Layer 2 of a small transformer language model trained on English Wikipedia (8 layers, counted from 0, width 128).
A neuron's activation on a vector x is GELU(gate . x) times (in . x), where the dot is the dot product.
The model reads these tokens: "2" "1" " |\n" "|" " " "1" "0" "." " |"

The vector x that enters this layer's MLP at each token. A number n stands for (n - 500) times 0.0043.
0 "2": 311 603 330 656 475 689 494 396 597 313 496 601 539 322 541 393 450 415 708 531 614 483 702 728 557 402 533 514 352 523 674 626 637 375 516 555 736 471 624 592 645 501 305 386 290 310 546 286 508 240 791 645 648 430 392 208 427 477 364 700 661 596 484 797 604 513 553 543 470 498 496 326 656 637 360 560 424 217 444 409 698 599 550 643 642 501 316 427 221 739 468 704 515 549 240 353 762 711 501 696 392 460 524 339 346 483 357 704 642 564 541 229 310 384 614 476 425 379 330 892 478 394 265 444 721 483 675 268
1 "1": 390 618 264 511 426 593 543 408 665 450 553 578 538 492 411 337 462 519 776 648 619 359 536 615 538 405 766 675 444 476 627 796 591 424 430 663 605 408 634 594 713 484 308 421 416 223 429 196 602 165 873 769 466 492 466 307 410 414 524 633 688 575 423 750 620 415 532 593 448 498 456 215 453 605 315 485 489 222 517 452 626 585 672 497 720 361 337 395 184 742 517 638 451 609 271 411 641 700 458 791 510 501 476 381 453 585 343 686 677 491 623 401 410 533 642 574 556 238 458 846 430 297 384 406 846 328 605 257
2 " |\n": 205 438 565 632 194 449 463 284 717 268 667 697 389 529 415 130 419 474 622 298 682 575 706 632 608 567 715 586 287 672 508 379 685 446 434 634 670 102 357 609 351 315 519 474 333 542 424 321 780 247 630 504 400 416 397 496 401 435 492 272 373 659 392 639 340 644 522 368 631 479 465 599 663 665 617 448 663 539 617 681 746 390 390 421 511 384 506 458 641 479 569 539 411 478 475 325 486 761 385 560 578 313 515 342 665 457 483 525 697 575 406 566 408 557 361 568 383 371 559 461 245 523 365 239 696 303 236 494
3 "|": 313 477 512 546 544 386 480 525 535 301 629 574 556 369 498 388 569 705 570 383 435 607 704 786 472 353 803 641 119 571 711 688 551 335 281 618 551 406 385 644 639 359 482 481 468 410 358 203 875 227 591 786 601 388 458 571 547 438 532 561 470 494 282 699 566 523 531 797 585 466 608 506 521 406 428 481 431 503 793 434 612 440 517 521 516 379 346 598 472 644 501 598 580 508 703 466 465 672 319 649 287 315 569 300 588 570 737 554 666 674 430 600 312 370 386 335 340 576 499 566 208 494 490 364 557 581 538 296
4 " ": 521 630 490 773 385 537 274 291 590 227 738 705 517 549 357 366 411 652 635 328 630 801 492 827 639 412 711 687 335 605 804 931 481 408 292 641 578 204 570 360 313 438 555 645 338 342 328 378 627 201 677 735 458 461 438 565 401 451 576 436 648 474 405 587 514 306 521 543 649 589 648 334 667 474 470 606 518 427 452 391 368 484 718 569 359 400 550 321 473 659 489 404 377 594 551 485 502 650 427 708 375 324 523 237 491 511 398 497 614 454 601 469 600 400 455 233 526 616 408 522 386 333 295 307 603 611 258 502
5 "1": 420 632 254 659 367 538 334 459 698 328 559 564 441 590 313 227 576 615 905 641 531 518 639 586 417 522 843 617 224 519 811 721 629 430 283 800 633 337 436 511 654 465 363 528 458 376 474 263 576 230 595 682 469 483 424 499 434 427 621 610 621 461 416 852 598 403 639 596 352 468 375 305 503 651 334 592 564 345 596 518 483 538 738 380 629 321 359 481 272 736 544 633 316 613 299 425 579 599 324 636 492 540 583 442 485 642 460 673 562 488 709 412 650 477 574 472 451 156 466 665 345 303 435 375 780 378 574 176
6 "0": 398 546 368 467 371 763 261 497 706 292 522 555 578 586 299 249 654 556 805 540 602 574 769 627 503 410 650 667 364 467 836 647 644 366 321 599 558 409 417 504 544 511 528 654 300 264 456 343 476 295 586 756 446 534 412 533 275 315 699 615 708 539 566 800 532 481 658 397 532 444 301 418 488 755 358 713 498 253 568 443 478 515 659 416 562 509 306 496 406 748 505 621 325 486 474 452 613 659 436 619 190 459 619 571 575 586 491 747 711 511 653 307 461 618 618 344 392 189 475 679 475 222 566 122 645 394 523 354
7 ".": 273 586 521 437 459 711 367 309 240 456 431 566 610 349 359 263 582 612 610 371 698 796 623 642 466 598 821 674 370 744 563 565 522 486 209 526 463 211 299 575 492 619 565 629 258 242 413 358 741 337 532 646 481 474 451 614 392 401 617 519 403 672 281 722 595 359 602 687 391 623 350 499 487 601 595 419 471 596 606 608 551 580 568 444 716 273 174 453 474 468 408 646 458 523 420 433 527 555 397 584 199 287 580 379 610 712 259 596 757 610 467 468 891 350 373 616 411 386 321 561 386 474 387 360 464 359 373 456
8 " |": 309 511 357 527 581 471 346 473 580 464 492 565 467 392 489 253 582 491 709 392 555 713 670 749 468 428 722 686 228 636 694 592 564 502 163 421 684 240 543 550 712 437 534 437 318 319 456 315 869 247 593 716 586 491 492 601 326 471 442 564 476 607 403 688 566 628 694 765 621 543 449 650 661 543 570 460 462 572 657 443 652 485 453 306 629 411 335 618 525 579 503 551 513 372 584 624 580 719 420 667 419 22 513 415 539 349 545 662 699 517 441 570 624 414 417 459 456 480 487 531 185 476 479 360 566 376 564 451

Each question shows the input weights of one neuron of the MLP. A number n stands for (n - 500) times 0.0016.

n19 gate: 503 545 403 510 346 701 503 808 490 409 679 372 487 686 316 621 468 465 684 444 484 393 376 423 544 533 353 516 366 589 506 469 531 253 526 483 340 503 643 594 459 589 525 376 524 377 710 679 493 639 607 471 315 489 374 628 527 351 438 334 648 510 337 572 406 441 517 500 405 483 652 551 357 486 678 549 670 527 280 577 497 427 574 735 297 398 395 405 402 380 535 598 413 413 506 653 470 394 427 480 389 540 696 371 516 503 569 416 571 497 432 542 596 486 590 287 405 537 556 394 297 611 586 507 378 654 365 480
n19 in: 528 484 552 678 544 490 329 545 251 582 449 388 415 634 513 589 321 485 457 682 525 481 406 635 764 664 532 564 584 417 521 242 510 393 398 366 417 675 553 588 582 443 454 588 447 401 595 656 595 494 497 594 487 483 632 254 626 526 535 471 473 477 485 671 574 617 556 711 409 426 500 565 666 470 608 566 396 536 541 568 674 513 229 279 379 455 480 411 465 541 503 507 529 468 530 371 529 423 547 393 468 432 535 439 437 553 527 464 418 444 417 575 480 634 510 538 388 637 513 457 161 309 485 308 332 629 478 513
Which token does this neuron like most? 5 "1"

n141 gate: 475 447 418 287 681 382 631 525 685 429 658 368 421 457 497 431 479 419 400 309 355 440 611 600 589 471 402 448 480 374 396 570 627 404 516 393 354 523 370 694 436 580 531 398 586 514 378 369 516 481 451 503 634 510 476 283 580 689 628 222 638 484 513 577 572 497 543 645 575 392 456 599 522 876 326 622 372 467 337 598 330 473 453 484 510 545 718 565 516 532 298 576 539 285 380 671 536 368 574 459 411 434 532 500 545 517 524 509 513 667 483 608 641 586 650 452 689 520 497 430 516 434 429 535 683 575 513 424
n141 in: 442 487 803 518 616 662 507 515 582 468 460 639 422 589 468 345 330 461 400 410 382 520 477 422 391 477 527 551 652 503 288 462 790 363 343 413 463 649 624 571 516 387 324 487 598 578 381 712 418 503 335 576 663 489 500 500 486 534 684 533 535 732 613 460 429 603 805 554 494 341 376 497 595 427 299 447 643 441 328 517 391 570 366 409 346 484 705 388 470 546 613 378 622 315 465 722 392 500 441 612 507 568 474 493 599 695 437 610 615 718 493 346 535 404 604 464 455 534 487 625 599 375 529 533 404 406 523 411
On which token does it fire most, and how strongly? 4 " ", at about 0.17

n265 gate: 367 432 586 500 332 466 543 560 441 488 439 461 506 450 522 526 248 371 453 698 497 530 554 346 655 446 379 407 401 534 367 371 333 342 485 524 699 525 487 512 532 439 403 479 441 464 431 579 560 601 411 485 310 435 481 603 370 528 500 573 573 413 615 479 580 470 246 468 590 546 545 366 667 289 648 367 621 642 552 481 518 615 601 476 319 571 456 692 424 479 604 618 587 414 331 465 463 570 484 617 659 463 347 497 337 704 385 554 389 408 487 539 446 450 580 542 578 612 658 364 671 293 506 482 594 515 439 425
n265 in: 417 665 519 480 487 545 448 591 608 454 516 522 506 604 470 515 736 494 569 356 525 366 396 560 409 566 607 642 551 519 660 566 546 527 436 599 404 571 556 383 382 595 531 632 567 554 611 374 437 516 448 355 530 442 605 696 497 572 363 359 318 402 543 522 384 405 782 424 556 393 447 760 337 670 288 696 580 470 479 396 513 366 456 578 631 646 353 323 456 280 334 568 510 673 442 549 468 427 517 437 390 476 544 450 421 320 624 371 500 629 459 275 480 585 429 487 552 594 421 652 350 597 472 588 277 477 411 461
Which token does this neuron like most? 1 "1"

n316 gate: 482 603 365 516 342 591 579 490 545 479 481 675 430 617 451 536 484 488 420 354 491 412 635 331 313 466 450 550 600 475 429 362 471 607 407 516 319 424 599 487 701 469 470 518 563 639 649 671 411 643 591 442 368 411 342 571 681 497 562 550 613 462 669 623 468 454 478 652 354 355 597 449 546 510 310 423 354 343 347 434 478 454 606 421 299 657 545 289 478 347 477 383 516 581 565 476 352 422 568 534 571 425 466 306 512 519 679 424 628 503 537 558 497 717 441 694 356 700 491 519 506 664 443 479 599 528 460 567
n316 in: 667 617 496 633 328 525 325 427 540 201 260 503 557 601 581 500 567 527 703 451 400 538 510 487 425 552 479 477 546 645 614 606 383 635 616 581 688 461 664 522 443 668 527 393 464 515 691 691 667 490 557 451 379 466 407 510 379 348 581 617 405 489 237 430 604 538 348 436 497 457 666 482 507 851 500 759 430 300 621 450 706 511 452 318 316 474 565 658 434 566 403 478 607 429 443 595 275 521 511 274 524 385 451 600 413 625 400 467 417 489 477 420 434 395 436 503 757 579 605 379 608 607 707 451 301 415 458 381
On which two tokens does it fire most, strongest first? 1 "1", 3 "|"

n63 gate: 604 472 830 312 603 315 449 531 471 295 396 577 452 496 560 524 622 618 482 432 465 296 666 409 577 401 664 524 442 471 381 396 764 407 500 407 460 657 485 555 391 500 586 454 615 714 456 586 674 419 515 571 649 298 561 397 537 327 528 648 769 614 503 557 424 603 530 562 566 500 658 877 468 711 470 347 556 519 276 522 329 703 479 584 636 628 504 603 543 656 641 460 602 529 418 549 249 435 590 263 631 480 358 443 200 661 541 341 599 645 624 461 466 290 507 450 507 430 450 369 518 573 510 507 522 547 550 511
n63 in: 578 589 534 603 489 497 285 530 521 652 524 572 486 507 425 412 357 402 322 412 609 563 397 560 593 416 665 301 295 405 494 353 591 490 690 405 626 438 528 459 715 534 435 423 360 471 510 570 617 596 476 587 433 601 339 564 781 309 548 351 588 521 398 356 510 446 688 545 434 315 394 566 656 521 536 544 387 615 373 521 497 585 517 836 653 456 580 506 658 507 730 590 473 364 661 588 469 382 260 550 443 522 543 300 527 496 625 579 633 588 690 543 651 562 531 577 382 538 679 500 282 462 581 563 389 633 625 618
Which token does this neuron like most? 3 "|"

n179 gate: 665 453 484 517 408 657 562 451 510 623 632 475 539 708 575 438 370 413 636 532 500 696 487 494 539 624 405 239 415 377 433 326 393 423 584 403 584 585 463 405 681 333 621 548 509 417 302 627 404 462 480 519 497 641 367 532 460 507 692 455 446 589 444 500 376 372 546 435 470 441 560 388 399 402 592 586 578 450 677 490 561 497 223 484 460 524 398 407 442 668 387 556 716 568 324 463 467 565 490 675 567 650 500 456 558 345 707 373 636 523 479 462 450 553 341 634 560 516 371 627 444 805 596 725 500 428 471 517
n179 in: 430 610 641 441 135 621 500 485 673 475 454 581 385 578 483 554 237 471 561 390 244 750 268 481 456 431 362 538 470 600 566 689 387 532 487 556 613 567 476 507 509 642 341 542 336 426 782 721 536 396 225 487 417 419 574 566 435 418 540 424 372 507 449 480 554 513 486 424 650 470 532 399 507 472 476 267 406 490 411 537 526 406 390 464 493 577 503 373 582 373 299 645 520 660 595 641 618 523 656 392 654 509 552 532 586 611 513 506 477 624 518 425 332 680 503 510 572 503 517 379 463 628 500 484 234 416 497 364
On which three tokens does it fire most, strongest first? 1 "1", 5 "1", 3 "|"

n199 gate: 479 470 500 604 700 459 547 701 455 533 292 572 411 471 337 602 447 425 398 634 336 473 430 675 529 261 465 565 556 680 541 368 638 423 593 416 406 509 760 579 568 475 587 619 489 583 395 487 525 567 346 399 597 460 540 586 368 580 380 509 303 525 461 648 572 506 682 604 391 314 457 548 415 754 716 445 454 564 413 427 562 497 485 391 506 709 545 452 414 341 411 468 538 569 378 407 459 441 500 488 408 425 620 300 593 490 497 497 424 510 349 396 677 465 641 562 628 576 562 303 522 475 563 451 548 484 416 691
n199 in: 487 629 296 510 399 731 450 688 544 415 417 484 564 463 441 577 605 545 660 639 416 416 594 398 524 471 406 459 607 725 450 343 787 373 315 559 467 547 452 561 343 520 417 380 533 398 486 555 604 432 433 604 617 567 493 565 634 690 580 384 308 480 567 618 470 670 476 573 488 443 500 611 665 562 549 565 545 712 408 584 500 607 481 690 368 355 371 478 490 542 479 651 376 573 399 372 597 569 590 715 272 365 353 444 392 541 537 249 338 257 511 539 483 449 576 395 578 449 322 390 426 490 586 376 405 530 405 608
On which two tokens does it fire most, strongest first? 8 " |", 7 "."

n76 gate: 813 303 526 338 718 429 522 415 406 423 452 561 481 635 481 546 317 493 523 588 363 568 609 548 485 416 478 385 611 371 587 462 489 426 526 511 667 705 511 541 294 343 390 750 446 720 534 580 573 593 612 540 477 786 625 708 450 489 638 555 642 383 632 515 702 613 402 429 374 418 532 369 482 635 570 383 646 603 678 328 427 716 705 500 470 579 587 525 307 475 574 567 627 548 662 305 425 364 600 442 355 264 413 655 376 454 573 438 533 657 476 554 618 406 630 343 356 459 397 416 323 556 288 529 398 154 350 526
n76 in: 658 520 555 493 355 497 327 481 514 324 373 553 427 490 507 391 681 467 345 640 580 527 493 327 437 497 625 552 524 592 536 507 708 435 414 633 418 497 461 566 604 582 365 440 437 511 490 532 355 683 358 470 543 180 395 585 543 588 474 527 326 311 377 497 289 439 602 529 626 559 487 584 718 296 482 514 604 426 573 524 466 453 343 543 440 356 637 327 595 621 337 524 552 359 431 807 573 305 457 625 493 541 352 626 588 557 655 340 366 468 419 259 592 423 469 256 591 350 394 525 406 306 644 678 465 434 531 416
Which token does this neuron like most? 1 "1"